Layer 10 of a small transformer language model trained on English Wikipedia (14 layers, counted from 0, width 128).
A neuron's activation on a vector x is SiLU(gate . x) times (in . x), where the dot is the dot product.

Input weights of the MLP neurons that the questions are about. A number n stands for n times 0.0011.
n24 gate: 115 90 168 199 157 69 18 -43 101 18 24 -90 -82 -9 -34 -133 -34 85 19 84 -24 -149 -3 76 -109 96 80 -31 -59 27 -69 68 152 -86 60 65 -25 -176 -69 -224 41 54 95 -169 49 256 -154 19 15 33 32 248 107 -19 13 56 15 92 -124 94 -130 -16 -63 196 138 34 -46 295 -60 -164 -27 18 -164 -27 -60 -45 13 33 -51 -246 -34 19 30 -63 -28 -68 140 165 9 0 -97 -158 -46 37 115 -3 92 87 -31 97 -25 86 -123 167 6 116 215 33 -145 -72 -24 -45 -106 -91 -116 86 12 15 18 118 -3 18 52 -142 181 -172 -126 66
n67 gate: -40 306 -35 58 118 -181 36 37 -26 -52 -71 27 25 -258 -15 67 0 166 206 70 12 -31 -165 -160 40 73 130 59 50 84 10 -128 142 -56 45 36 -22 -108 -125 110 -16 -62 10 126 62 38 54 -175 -207 109 68 38 79 98 6 -17 -19 128 -175 -222 40 44 -19 22 97 -66 112 -80 -51 0 -15 58 61 79 -144 -27 -108 89 51 -29 -178 52 102 199 -31 -148 157 -92 -150 15 44 -120 128 96 22 -55 -25 -154 -42 -10 -75 -48 73 169 179 34 -166 90 67 20 -128 -121 -82 -102 83 19 93 38 -9 106 72 -54 -249 25 34 -88 -138 -233
n78 gate: 66 29 75 46 81 54 90 143 0 -101 84 -160 -41 21 93 -36 85 3 0 27 61 15 -104 97 84 -29 102 -32 38 -17 -93 274 -62 15 93 -56 90 -35 -158 94 213 116 -24 116 -29 -119 -168 -45 -102 31 -125 56 8 136 6 -106 62 -56 -136 169 62 -71 -39 -6 -155 44 -32 -103 170 -53 -38 104 -116 174 102 31 54 101 -216 -51 3 139 108 108 56 77 12 22 -37 0 -229 58 109 -151 -44 9 29 157 87 -18 -100 -124 -72 29 -174 64 -70 45 57 -39 39 145 -126 -57 72 -147 50 0 163 53 141 -48 -3 -6 102 -210 -151 154
n87 gate: -149 -39 83 -16 -3 63 -38 97 186 51 -170 -10 61 -180 -93 -47 -143 204 -82 73 -177 68 7 20 -161 -35 139 -13 210 -81 133 65 -131 -152 -76 81 0 -132 -191 -10 73 81 110 -44 -81 -43 -33 -76 -216 3 -169 -62 -15 39 -157 -100 -46 -120 -42 -3 101 -63 -40 -61 -68 20 55 -40 -35 -20 81 -22 -54 -151 80 -16 -308 257 -9 -23 -130 -155 91 -25 -59 332 7 143 -9 -73 10 -58 114 13 -69 10 129 -288 -64 -106 111 -10 -100 35 20 -177 99 -63 16 -125 -53 -20 -119 80 47 120 65 13 0 -196 -42 -121 -250 -3 -36 150 -140 82
n129 gate: -33 138 -238 30 -159 -50 -26 3 135 -129 27 -9 -197 -162 109 -9 -143 -46 -73 93 51 76 -189 -69 48 3 -58 -144 -28 29 -50 -58 -114 76 97 -64 -41 54 209 -52 62 -41 -13 -51 103 50 -16 143 -260 -18 105 -12 -97 132 -6 30 34 67 -123 -6 -31 65 -97 -112 3 79 52 63 -15 -34 61 90 -21 142 66 71 -3 -132 9 25 -70 3 -59 -206 89 302 13 -22 -179 77 43 -108 -110 42 -12 -176 121 -98 -62 143 -61 -245 -9 -99 -119 9 -180 -35 18 -132 -50 45 -147 -34 -12 -67 33 0 226 -150 189 -134 -67 -116 -45 45 16 -47
n144 gate: 63 -89 -139 96 3 36 239 47 -34 -146 -17 -49 -94 -18 -35 -24 18 70 98 135 53 53 132 64 3 -58 -188 157 -3 26 166 33 -21 9 -76 -141 207 -134 -124 -104 221 -145 -21 64 -18 -57 91 36 82 -89 114 -15 53 113 143 -51 83 3 90 140 3 -102 -88 -24 -133 -3 -44 -37 40 15 -23 -120 -58 37 -55 43 103 111 89 15 -157 -24 154 -69 172 9 -159 -90 97 -122 -96 -37 -98 -64 39 64 35 -137 113 -60 30 -149 133 -55 142 -23 153 77 3 -116 -73 211 -96 -3 145 -35 85 3 95 86 121 -212 -143 116 141 -37 78 55
n178 gate: 36 108 47 -72 -58 -96 78 -3 64 344 -73 -151 90 141 -17 -48 -77 255 -34 -174 146 193 -17 103 0 -92 13 37 -111 68 -427 158 -64 -57 -24 70 -121 96 -30 18 -82 0 293 31 67 75 65 -34 -139 13 0 -115 94 58 31 51 -37 -207 -142 21 -12 -92 -79 113 191 -111 -60 17 123 141 53 -40 -109 -101 7 -49 -85 86 -10 69 -70 -329 45 -45 -142 212 -31 120 -135 -63 0 -109 0 83 -74 95 -276 -20 -20 -14 -61 48 -72 33 113 116 -3 26 102 -104 -96 -130 39 7 116 -121 43 -3 82 -51 -94 -10 -32 -40 -3 -204 -222 49
n214 gate: -29 -7 -12 -114 -78 -10 131 84 -10 -15 83 -24 -22 -28 -76 48 -64 -56 -5 13 10 -81 50 -56 -17 -27 37 -32 -40 12 146 -37 -20 44 53 5 127 0 143 19 40 8 23 -169 -59 126 10 -126 22 147 149 50 -123 -35 127 105 -124 121 122 0 50 -3 25 52 -106 74 20 46 31 12 -17 -90 183 -10 -167 -116 30 178 7 -147 -7 64 60 136 122 -107 97 5 64 -136 -13 116 -15 118 15 -73 -27 47 -122 -3 20 112 154 -2 -23 -2 -112 60 -165 -77 135 -5 -73 53 -81 -47 5 47 27 65 44 -36 175 -74 159 70 70 26
n273 gate: -173 -34 -103 22 -165 -215 -116 52 75 200 -252 51 -75 -112 -7 -251 -38 129 11 11 -108 216 15 -159 -100 -257 142 94 91 94 -103 -151 68 4 19 -68 93 -71 -243 16 88 -43 89 23 -78 -4 42 -265 -342 103 16 -57 53 186 131 -234 38 -109 -11 4 -176 46 -284 -82 -83 11 79 -120 -109 -38 216 70 -30 284 -108 29 -27 -22 -243 -69 -86 -124 -73 -80 34 158 -50 -106 -58 46 118 39 76 0 -57 -11 -41 113 106 -42 -30 8 12 244 -65 149 24 -188 434 -60 93 -122 -31 211 19 -38 135 -57 -48 49 120 -68 -36 72 -34 47 32 -106
n289 gate: -66 -117 -18 -143 30 89 -113 164 -27 74 217 10 10 -193 100 -73 58 93 52 53 -6 51 -10 -214 186 -25 32 19 -92 25 40 36 223 87 27 -192 -3 22 -16 -56 -80 128 50 -61 142 89 3 -113 -135 -285 -34 121 112 -72 53 -26 185 13 -73 231 -161 122 176 -158 139 -58 -97 197 -63 -36 -3 -74 -166 38 -23 212 -179 -22 -53 109 -71 127 -9 13 -65 -24 181 -3 72 -67 59 10 -88 35 -209 -54 119 -209 66 -63 -202 -10 -46 64 13 -186 -24 -59 -51 -58 -28 17 -160 -63 103 23 -10 -72 -168 -39 117 -155 -82 85 -92 -130 -161 142
n24 in: -116 177 -56 -36 -26 -81 27 -164 -45 -149 -17 3 37 0 71 29 -117 84 26 -26 25 14 -32 -18 -84 201 221 77 -192 44 29 -94 40 11 -224 3 -29 99 151 61 -178 -80 15 -77 11 52 87 3 -51 -83 -65 83 80 -210 61 -23 -9 -17 182 -24 21 9 15 116 122 -137 -11 156 215 -112 -127 135 -14 -160 38 33 -209 59 36 -102 188 21 -85 28 -92 -135 -59 45 -60 -162 136 30 -37 -51 46 -92 79 -29 -112 136 86 79 -108 45 96 -45 110 16 33 -45 -112 30 60 105 -122 -6 156 -74 92 -14 -54 -35 -36 -74 -21 -6 123 94
n67 in: -84 62 74 112 57 -46 94 -142 -59 61 99 -74 -47 9 -86 -190 28 144 323 -14 133 -97 -51 14 108 -118 3 76 155 35 -174 42 37 151 -171 72 192 -86 -16 -42 80 29 35 -43 -3 28 83 -3 -166 -131 35 -8 102 -56 -52 -28 -78 -31 -107 -3 67 48 -20 -8 -226 62 -131 136 51 3 92 58 -19 176 29 87 -26 -14 5 3 42 -17 105 -8 56 47 49 73 -21 -91 31 126 82 -213 87 16 -94 -107 -64 -17 107 159 46 -72 112 -19 36 70 3 -197 -72 -65 -35 31 -14 25 -3 11 -25 45 -11 -83 -183 -165 0 73 218 57
n78 in: -29 -167 -28 -33 -31 -172 81 -57 -51 -215 -62 -147 -144 -77 -117 -84 -9 83 36 147 -135 117 9 -155 -69 -171 -189 -118 -43 78 43 27 -296 -48 163 20 22 -84 56 13 40 41 -12 9 12 -37 216 96 18 -6 -101 -21 -136 -70 124 25 -230 -235 217 98 -111 28 161 12 -54 3 90 84 -15 -188 -21 -3 -83 126 121 12 40 104 190 145 3 246 35 79 -9 54 -44 171 133 -3 49 -66 -137 87 15 -27 -15 49 0 34 42 28 108 -83 80 30 19 35 -65 0 -89 -63 -70 25 111 -66 60 9 53 -197 -12 38 -10 -70 122 -70 153 76
n87 in: 147 -61 30 69 -131 190 -46 -25 47 -3 3 53 41 -59 -35 7 -80 -27 -58 75 70 105 -39 -17 -57 0 -118 84 39 6 7 -100 110 -58 203 28 102 -51 207 62 13 7 -26 -223 204 10 3 26 -54 122 -174 -133 -66 -36 46 -17 -48 86 -22 -148 171 -212 -105 13 -6 209 -93 99 -102 -39 -162 247 -120 -50 -30 -81 43 -63 53 210 3 23 -121 -65 -142 118 43 51 228 24 -146 -44 -32 467 -10 -41 -16 -26 -11 -131 84 112 66 -6 115 89 56 -46 -132 21 116 81 114 -213 -98 -99 32 139 -13 -45 -212 -138 128 -29 74 -17 64 22
n129 in: -107 -26 6 44 -56 -16 96 13 78 -105 -6 -50 -77 152 41 -76 -167 -86 97 245 -13 -284 36 305 -3 -47 -144 -65 29 -12 190 220 -59 -77 -16 95 79 22 19 -214 -102 57 -76 30 -163 0 -89 174 99 101 74 62 121 16 17 70 -155 116 13 166 -12 -108 86 -54 3 74 -51 63 -109 58 -51 -172 114 125 195 -3 187 35 -159 102 103 126 -137 -87 -165 51 -70 281 -62 -174 -101 40 -58 -86 19 35 48 -52 19 108 94 7 -66 48 49 -54 208 87 132 230 46 81 -51 -66 -95 71 38 10 -198 -65 74 117 -27 -142 -18 -44 88 34
n144 in: 149 35 -76 14 -80 -127 59 63 89 -66 3 -42 0 110 144 72 -142 25 -6 -6 81 -121 148 -161 43 179 -49 9 18 39 6 -117 -59 49 -9 3 -33 -112 20 -34 172 109 6 99 58 85 -18 -187 101 8 -3 120 -95 -56 -63 3 9 191 51 -3 11 -38 -220 46 131 73 92 141 137 -120 -75 94 -100 87 24 -71 127 -54 149 15 32 -177 -17 -163 44 -67 -21 -247 -81 111 159 109 55 -63 158 77 -81 149 -7 -3 -117 147 56 -263 -71 60 147 -115 0 -5 -122 -52 -21 56 59 64 -17 82 20 -47 -130 125 9 122 11 125 116 146
n178 in: 82 29 94 -110 134 -157 155 128 24 3 -107 -66 -99 194 -197 168 90 -15 16 -85 22 -67 -65 99 86 69 -192 -96 123 -12 -128 48 -94 -154 164 -18 -13 -203 31 -3 13 -53 -159 103 -3 -88 322 -49 -89 53 17 -104 147 113 49 -206 35 -13 -82 -20 -106 88 171 233 61 32 -19 86 112 77 13 -130 -51 125 -181 -69 131 -82 50 72 -109 -129 87 31 90 68 -7 -13 -15 -39 169 23 71 19 6 -28 -121 71 30 -144 0 182 -102 13 -178 -76 -343 -53 -63 -36 -107 37 98 62 -138 -26 77 145 138 -148 99 86 -37 -26 -32 -3 -57 22
n214 in: 30 23 117 50 160 -150 93 -131 -69 -85 -12 27 50 -8 75 -10 33 149 172 23 125 78 129 -47 -2 77 -28 -63 79 32 -139 -43 -69 -73 -80 -77 -93 -32 -17 124 -3 -87 99 58 73 -10 41 -10 83 -57 126 3 -95 -117 18 34 33 20 -219 32 -95 -69 28 -18 33 -18 -159 -52 -51 -46 -103 32 47 -27 -10 64 18 12 -32 72 -61 -86 88 5 137 11 -169 -130 27 -73 -64 3 -122 120 -10 49 85 -15 78 54 3 -5 26 -167 197 -20 7 -17 -148 -12 -195 -93 -61 -183 -28 -116 -70 84 -12 18 20 99 -72 -99 51 56 194 -51
n273 in: 11 189 41 69 -14 -79 71 47 25 -133 30 -128 -73 176 210 -197 108 154 -118 82 -60 93 -82 -100 -110 -89 17 54 -71 -97 55 7 78 34 79 -77 -190 80 -63 11 107 -21 -139 -98 64 48 -72 -69 -57 200 -81 37 -44 65 14 -188 40 -108 -40 -64 -198 154 -83 177 236 -3 47 -219 -104 -105 10 216 70 72 -7 -72 -220 163 146 55 40 -52 -88 -134 -261 131 -28 32 26 -16 38 229 30 67 68 76 77 24 -103 -219 -112 -90 -189 -46 -72 3 -47 -240 -26 -41 -51 -57 -32 203 7 229 218 -3 -197 47 -71 -55 85 189 77 60 50 -56
n289 in: 91 -58 34 117 202 -65 -35 112 -6 -69 -195 -36 42 59 27 -97 61 215 40 0 -163 24 -137 85 33 33 -73 43 -154 -120 -6 9 -28 107 -122 58 -3 -202 131 144 44 32 214 -130 27 34 128 9 48 -134 -25 -31 37 -18 -50 -47 -89 -101 177 237 -39 133 -22 103 110 58 21 -132 -38 -141 -82 9 96 -160 84 -30 78 96 -150 9 -186 50 159 124 31 77 16 -275 117 177 -87 -26 86 -88 -15 -21 -67 104 -26 -9 55 -38 -212 -153 -113 97 -39 121 -185 29 219 38 125 -12 59 -82 55 101 48 3 183 -64 -48 49 -11 -39 -13 3

Each question shows a token from some text and the vector x that enters the MLP there. A number n stands for n times 0.0073.

"igi": -26 -26 121 186 36 53 -15 55 54 71 126 -175 105 -35 -159 77 157 -64 20 -152 25 28 30 94 5 147 -116 -105 -33 -64 54 31 -49 -32 103 -2 24 -156 127 35 118 -81 -97 78 98 -144 148 -25 161 0 -144 -5 -67 138 -58 101 -90 75 55 -92 -24 -101 -73 22 73 8 -9 -35 -38 -10 81 -18 -104 81 -30 17 -13 49 -59 -81 6 54 40 207 -144 -156 147 -19 235 6 -161 45 113 57 90 -42 -156 10 -136 -148 -43 36 137 -134 -29 58 17 41 54 -119 -51 -95 -60 38 -108 22 -65 81 64 -77 -144 -40 85 -186 92 -3 -42 -15
The neuron with the highest activation: n78

"000": 105 10 12 79 -169 136 119 -105 120 -21 120 71 91 -145 -224 83 -27 -28 115 -114 -16 -26 -150 79 -64 -51 152 4 115 -63 -42 -18 -53 -48 102 -49 76 -48 -52 -39 -30 -128 -175 -56 -143 34 17 -21 115 -72 -79 123 -74 16 -16 94 36 -54 46 -35 86 35 17 60 15 -92 0 -24 -42 -28 129 -142 2 47 27 91 -33 173 5 15 42 78 -183 17 -137 23 -43 -1 68 53 -33 -78 81 -107 77 177 -77 267 -194 -44 -211 22 -3 102 63 76 -31 -12 18 2 -21 -43 -101 174 46 3 -83 -9 40 -92 -144 -56 -14 -93 101 110 123 -77
The neuron with the highest activation: n289

" 1990": -15 -116 35 -15 -89 17 -211 -93 61 -19 86 21 44 -156 -178 133 23 94 -145 37 -39 59 -81 119 -42 31 -29 41 45 -27 31 -32 -88 -4 -141 -115 146 -70 131 -66 3 16 -276 3 -141 78 -149 -12 55 80 -17 85 -145 54 41 147 32 2 -124 58 47 -32 44 64 49 -21 75 -105 119 -27 -27 -119 -8 15 -54 -89 177 -29 -20 -68 -219 -14 -7 240 -66 -32 -19 107 15 29 23 -18 -68 16 106 94 0 43 -199 174 119 -79 51 -106 -82 -125 -160 117 -99 23 -35 -27 79 -83 -165 123 25 -10 -65 37 -73 -55 50 -43 -2 61 9 77
The neuron with the highest activation: n273

" Al": 44 -90 55 56 -32 36 -95 -47 63 -35 51 60 123 21 -143 107 132 -353 -27 112 130 -32 -68 105 45 -3 -23 -70 -21 250 41 -12 59 -19 52 33 -56 -88 -17 -35 65 -94 98 26 19 140 10 -54 184 -16 35 -64 -10 -14 -73 110 31 108 -23 -161 27 46 166 41 69 3 -27 -111 -79 7 -127 -11 -11 8 44 -8 60 -1 -42 11 -7 82 1 138 -29 -30 -63 -18 54 -41 78 43 104 -56 -150 135 -72 -38 -140 44 0 -160 74 77 54 104 -81 147 -94 154 76 129 -158 90 -79 -48 -6 44 250 -3 -33 113 -95 -102 23 55 -76 -19
The most active neuron and its activation: n273, at about 0.37

" area": -61 36 6 9 -72 56 -115 -60 48 -17 39 -99 23 35 26 210 70 13 31 -20 -20 25 -88 46 21 65 51 -45 125 -29 42 0 124 -127 73 -31 -26 -85 60 -1 74 78 -77 -38 -62 -1 81 -103 -61 84 41 71 -68 87 -2 149 -47 -25 15 64 -7 84 58 52 -140 58 1 -2 72 -25 -237 2 -8 34 93 43 -45 86 21 -79 -88 56 51 166 82 -45 -40 48 5 -7 41 46 87 35 79 19 103 34 -373 -51 4 16 20 -7 23 -6 -293 84 -233 -73 -59 -4 -120 -67 -34 -51 -75 21 -18 69 -65 -134 78 99 175 40 13 160
The neuron with the highest activation: n78

"\n": 81 -131 -113 -35 -37 72 134 -102 58 -22 -17 33 -82 -25 -74 -22 -3 4 -83 130 -37 10 -104 22 -158 -127 -25 13 162 114 -56 14 18 28 -26 -155 248 69 27 82 33 11 -79 25 46 -69 105 -9 55 74 5 145 7 -35 -145 39 -83 57 -204 -80 -17 -7 -8 -31 -2 -85 5 -26 -152 -75 -34 95 21 -107 84 67 18 -35 -62 19 140 109 166 60 -206 35 -92 -22 45 40 95 -106 56 -67 37 134 70 69 -174 32 -67 54 35 -4 54 -102 -313 89 -35 16 -99 -38 -69 37 -43 -68 -7 12 206 113 -3 74 -58 96 60 46 40 -135
The two highest activations, in order: n67, n78

"se": 138 49 171 36 -79 -14 -49 -100 60 33 -27 -5 -4 -36 59 56 -51 -16 -27 79 16 38 -24 -6 -37 -33 -17 -102 -66 70 37 -47 154 -218 58 -20 -9 1 35 33 -1 -87 52 -52 15 33 -23 25 156 45 81 111 -183 -125 -24 198 -30 10 -47 46 -41 -100 -67 35 91 11 55 -11 -130 16 -17 16 -13 22 27 -73 23 27 -67 -116 5 31 40 -37 24 -26 65 74 124 27 -43 17 37 -53 26 78 -3 21 -408 -206 2 -62 -182 -51 31 -59 -217 125 28 -24 0 9 -126 16 -124 -50 34 103 87 -49 -117 -72 18 -171 138 -31 1 32
The neuron with the highest activation: n214

"ol": 11 -247 108 -40 -5 104 141 124 -70 15 -55 -37 -76 -33 -131 -138 -165 -154 -111 225 -102 -89 7 -61 69 107 59 4 -32 84 -46 5 23 105 -3 101 25 18 -10 4 11 117 56 -70 24 41 174 -78 -122 -197 -26 36 -76 51 20 -3 -83 86 108 -14 -52 -73 124 17 13 -37 237 33 47 12 28 -86 -43 48 -8 116 3 -110 -66 -12 -111 53 1 137 57 -50 70 -152 54 -6 39 -119 -47 -108 24 5 51 147 -206 -110 -25 64 100 -36 -55 -17 12 15 -136 87 -80 180 22 -27 -18 121 108 138 137 -199 81 89 29 66 8 -24 -2 -39
The neuron with the highest activation: n289

" Is": -33 24 -72 -257 -74 46 19 75 13 -78 52 -209 149 25 -115 16 111 -155 14 -7 69 -25 21 60 64 15 -57 -104 -65 139 3 -69 44 -200 63 151 86 -107 49 23 70 -123 13 -22 -95 52 105 -23 223 -34 35 -42 -46 -105 -2 32 -20 92 78 -70 -6 33 71 3 -121 86 -11 -70 26 66 -179 -176 157 49 -119 62 -34 -135 -95 40 5 9 145 198 6 9 -32 170 108 -95 36 -23 -131 -57 -140 40 -44 -109 -89 -54 53 -176 170 89 -7 -16 -115 15 -23 -51 67 69 -138 88 -84 119 30 199 -49 54 -96 -97 -25 -133 56 -18 -56 130
The most active neuron and its activation: n273, at about 0.4

" |": 119 -96 49 -56 -55 -59 56 57 10 -41 47 -160 -57 -12 -96 -6 19 40 -7 132 -126 -18 74 141 -73 -20 -50 47 117 130 98 -58 55 27 29 70 86 -17 -55 18 32 115 2 -6 -27 26 -103 -78 -17 -65 24 98 -43 17 33 61 -66 -77 -20 -29 45 -82 -71 56 -16 -64 24 -15 -58 -95 -95 16 59 -21 25 -39 88 66 5 26 38 94 13 100 -154 89 -20 8 24 244 2 -89 -119 -85 -52 53 186 70 -356 63 81 120 -75 0 97 41 -66 50 -122 -69 150 120 -64 -84 14 56 34 -7 52 -66 -57 -5 -13 24 -11 73 -25 92
The neuron with the highest activation: n87

"s": 45 -88 -85 11 23 -29 107 -58 -116 1 -3 -37 50 -42 68 56 10 101 27 231 -139 -47 102 -55 -66 -22 12 129 -44 79 159 88 33 -28 87 14 17 -113 -66 -93 -9 -96 85 65 -181 23 73 -55 56 75 17 134 26 -106 120 350 -89 61 22 27 53 -33 23 37 -9 -1 -124 41 -76 24 26 100 -89 -58 99 179 27 -123 23 72 195 -29 -25 -61 -64 -129 111 -20 61 37 37 57 -190 66 104 44 -38 105 -110 -32 -74 101 4 19 39 0 -7 19 -136 -45 -120 61 100 -148 -67 14 -114 158 -7 -58 37 53 -15 -154 39 8 -55 182
The most active neuron and its activation: n24, at about 1.1

" Man": -72 -74 -81 -120 2 22 16 -10 101 102 77 -92 254 100 -3 9 -29 -276 -25 81 86 -21 192 -73 90 158 -98 -68 -107 174 69 32 -104 99 159 149 13 -8 129 16 168 38 -89 7 36 69 11 -27 -39 -44 40 -24 19 13 -24 84 8 25 25 6 53 11 124 67 99 82 1 75 -29 0 -68 2 16 120 29 9 61 -118 -70 60 -176 154 -80 127 -63 33 -33 -21 -68 -40 124 -25 -176 10 62 -49 8 66 -155 32 -22 41 -15 190 100 -82 -73 107 -81 -3 59 -98 124 70 -171 26 16 54 37 130 29 22 -14 -16 153 -36 56 64
The two highest activations, in order: n273, n129

"-": -10 -38 54 21 -165 -189 -11 182 28 -96 42 63 34 30 -106 66 140 -10 -46 -1 -54 12 57 59 -130 -98 -195 85 46 -74 21 19 -114 -109 183 -77 17 -162 -137 91 -27 -72 132 44 -56 -13 31 -157 140 84 -195 29 -125 80 59 36 21 147 -61 41 -198 -90 -32 85 135 -53 -70 -72 -132 -5 76 -33 63 216 -67 122 112 -178 -90 150 169 -40 -34 20 1 -43 107 6 55 -90 66 19 22 -29 -16 141 -108 37 -69 -96 41 -12 119 131 208 36 -34 66 -105 65 50 4 -167 18 97 41 -78 105 -106 -15 -80 -26 2 -5 -14 -89 95 40
The three highest activations, in order: n273, n24, n144

"=": 86 4 129 -100 28 8 -83 -123 133 -49 -41 -103 140 -36 78 123 -42 -37 -5 11 14 11 40 86 42 -105 34 -88 2 3 107 -85 165 -169 55 -44 -121 -29 30 -23 6 -109 65 -66 13 -24 -74 -129 -33 99 3 -7 -177 30 -24 135 46 78 -43 -48 -106 -175 -2 29 90 19 78 4 13 -4 -109 -13 97 -92 -95 -149 47 195 -145 27 35 35 42 -84 164 37 -35 126 111 168 113 -15 6 -71 134 127 47 -68 -138 -97 -122 -112 -45 -63 108 -88 -107 -14 -52 36 -13 94 -47 -89 -71 -9 -3 22 106 -40 -108 -194 -47 -72 263 27 73 147
The neuron with the highest activation: n87

" Ali": 47 -133 3 -28 43 158 15 125 23 -67 10 -29 266 -17 -127 84 58 -266 68 39 178 -70 9 129 -13 146 -157 -97 48 225 -43 -15 -20 139 -33 100 32 -62 -20 38 41 5 -13 7 38 70 63 -42 101 -40 104 -25 -148 6 -136 112 39 75 -60 -71 10 59 66 5 33 7 2 -64 4 -33 -106 42 31 50 14 -13 124 129 -126 -49 -7 86 93 44 75 -52 -76 45 23 -131 61 64 76 -61 -105 -4 -75 -78 -150 20 51 -116 27 34 -65 85 117 115 129 39 31 -75 -55 183 -69 -31 89 148 135 -25 -81 133 -57 -92 75 25 -1 62
The neuron with the highest activation: n273

" during": 53 101 207 -10 -20 -64 -52 -27 41 17 -33 12 48 -31 49 101 -11 60 -66 30 68 3 -11 -15 -7 -78 16 -117 72 -1 53 -59 197 -208 -3 -76 -98 6 -12 -5 51 -8 26 -37 -2 -35 -114 -8 69 -10 37 -13 -223 38 -40 184 21 26 -30 81 -185 -104 19 92 -3 -22 90 -49 -30 -58 -109 11 45 -16 0 -41 12 -30 -79 -63 -4 12 156 8 39 2 -23 -2 97 111 36 -1 -65 -35 129 92 58 -15 -328 -121 -125 -9 -94 36 79 -29 -162 100 -30 -23 16 2 -129 -46 -124 -14 28 38 93 -7 -55 -162 -41 -114 210 36 -24 -260
The neuron with the highest activation: n214

" politician": -20 76 41 30 7 -113 -37 145 104 -46 -18 -46 134 -2 -113 110 34 -3 41 -51 -10 101 -48 66 -17 155 -70 -37 145 83 -147 -43 80 11 7 -106 -19 -62 108 -75 101 92 9 5 -71 43 53 -35 176 39 -13 82 24 43 -89 72 -14 -15 -4 -18 -75 28 -17 69 -17 -45 -11 59 -56 -34 -176 -76 -26 138 44 74 106 42 -22 133 -98 7 -78 223 142 -39 5 -17 54 -53 -77 67 61 -68 -30 143 50 28 -311 10 -98 -12 42 -13 28 -125 -243 193 96 60 -77 -93 -42 83 6 42 0 -7 145 -58 -80 -7 -20 -162 233 -77 24 87
The neuron with the highest activation: n78

"On": 33 37 167 17 -135 -43 -63 61 -78 -57 59 -7 -24 28 -63 59 -8 21 -6 -103 73 -102 57 45 68 -126 -53 -193 -25 106 95 3 98 21 40 -82 35 -72 90 13 83 -13 -18 -23 -39 138 24 -82 98 -31 -4 72 -2 10 -93 125 119 18 -3 -81 -238 64 -3 133 12 109 133 -69 -25 -62 -118 144 193 -92 58 124 88 -87 -67 -18 -44 -4 51 -63 -40 -25 -105 11 75 -12 19 68 -37 -99 156 73 34 -111 -321 -150 -227 70 52 130 -26 -44 -104 -8 -31 -65 33 8 94 -50 -102 -33 12 -50 18 132 67 3 49 -60 85 84 -42 -170
The three highest activations, in order: n78, n214, n87

"le": -70 17 -50 37 19 79 -95 -65 80 -20 41 -22 -25 72 -162 146 -130 -32 -5 -78 28 102 -26 -5 143 -75 40 93 -59 85 3 -52 -3 -49 155 -18 17 -57 112 15 -49 -9 -1 67 -25 -30 52 -35 115 59 -82 32 -89 142 270 169 -53 249 124 17 -25 28 -81 141 29 91 104 -3 -81 -43 -58 91 -164 35 -44 173 -25 -45 -27 109 57 25 36 142 90 -77 235 -76 72 -18 -57 18 185 28 127 26 -136 -118 -148 50 154 42 186 102 -88 -108 -92 176 31 -23 -39 -63 -81 20 -29 141 -69 140 28 -72 32 52 -91 -17 217 15 -87 43
The most active neuron and its activation: n273, at about 0.39

"0": -49 41 25 7 -103 166 -54 -121 -141 32 33 69 86 28 -72 2 19 -66 8 -10 -68 -2 -46 272 -40 -70 -152 26 -108 4 33 22 -21 -41 52 -131 -82 -34 -24 -71 48 81 -131 115 -230 -30 -25 132 7 2 -43 46 -68 70 152 182 -19 126 7 36 91 16 -45 -159 3 16 139 -108 174 39 49 -66 -117 -38 24 172 -13 -12 100 -171 -76 -64 63 69 -72 -92 57 29 46 -93 -125 -4 112 -45 29 131 -68 25 -148 -150 172 -47 -1 99 -7 -55 -113 -1 -26 184 -97 -39 29 159 -8 -36 -90 117 25 -116 -103 -113 63 24 3 67 112 70
The three highest activations, in order: n289, n273, n24

"19": 100 42 46 80 27 103 -182 -224 110 -28 300 -32 86 -62 -288 39 -36 15 -48 91 1 -47 -176 -6 54 -61 -89 117 29 -66 33 50 2 -97 113 -71 111 -160 198 -72 -69 14 -81 -34 -166 -19 145 15 86 -73 -180 -5 -59 40 74 3 -37 90 -89 18 117 -59 3 164 9 -50 190 -27 -14 20 -83 95 12 128 -78 -156 169 -12 42 69 -105 -13 39 49 -164 -87 -36 -65 48 -22 -2 -25 86 54 6 -43 -23 -82 -162 19 -39 -9 -35 -134 -50 -164 -115 -56 32 29 6 -119 79 119 4 168 -28 -129 -112 -103 13 -188 2 -36 20 22 59 -33
The most active neuron and its activation: n67, at about 0.13

" in": 79 82 148 -28 -94 75 -56 92 69 -73 19 73 125 -16 -42 107 79 55 51 -17 45 13 -69 3 39 -125 18 -40 56 27 98 -14 40 -131 54 -11 -18 -71 109 -26 133 31 -30 -70 -26 24 -1 -44 -12 -51 44 -41 -214 116 -79 322 -21 10 25 -21 -110 30 11 31 -88 68 115 -60 2 -40 -157 -36 62 16 0 52 28 -38 -3 -4 21 17 144 120 80 17 -48 26 102 166 105 -43 -1 -108 52 -2 -11 -107 -285 -38 8 -24 -78 -23 -9 -197 -122 162 29 -67 -13 -36 -37 -20 27 -120 -42 -12 50 -5 19 69 -36 42 121 85 0 -258
The neuron with the highest activation: n24

"7": 68 46 42 86 -160 183 -10 -4 -53 -5 98 111 130 6 3 -19 -80 17 32 -46 -21 -26 -33 144 -8 -12 -38 68 28 -77 46 -54 51 -122 121 -46 70 -163 26 -22 41 191 -110 -60 -37 54 55 101 139 29 -54 72 -105 123 -159 158 -40 -12 26 46 38 -70 12 6 112 21 19 -95 -95 -69 44 -43 -47 3 82 -74 12 27 -32 -63 -50 18 -80 25 -198 -9 11 28 -4 5 -79 -29 -44 -57 102 142 110 71 -370 -90 21 -3 -67 99 -12 -10 -145 98 -18 -48 16 -63 -25 54 -38 12 -42 6 83 -111 -155 -218 -9 -68 54 150 68 163
The neuron with the highest activation: n87

" Duc": 215 -127 -24 -46 -61 22 -31 57 20 -33 -11 -190 132 13 -118 86 153 -12 -30 12 53 -29 -84 -23 75 10 -42 -104 200 146 158 -62 28 -58 113 2 -13 -145 179 -13 80 162 64 27 -94 69 154 42 48 -111 148 12 -36 109 -188 -101 -67 178 22 -102 -46 -9 48 -186 -53 -18 -22 49 -125 109 -116 -66 20 9 -110 -26 26 -39 -5 64 -221 4 116 115 -14 16 42 -124 36 -78 70 -97 19 22 67 47 22 17 -151 -41 -13 -20 195 128 72 26 -187 114 -101 114 57 -90 2 -33 -82 34 19 45 -84 96 49 -182 35 45 41 118 -40 -126
The two highest activations, in order: n24, n273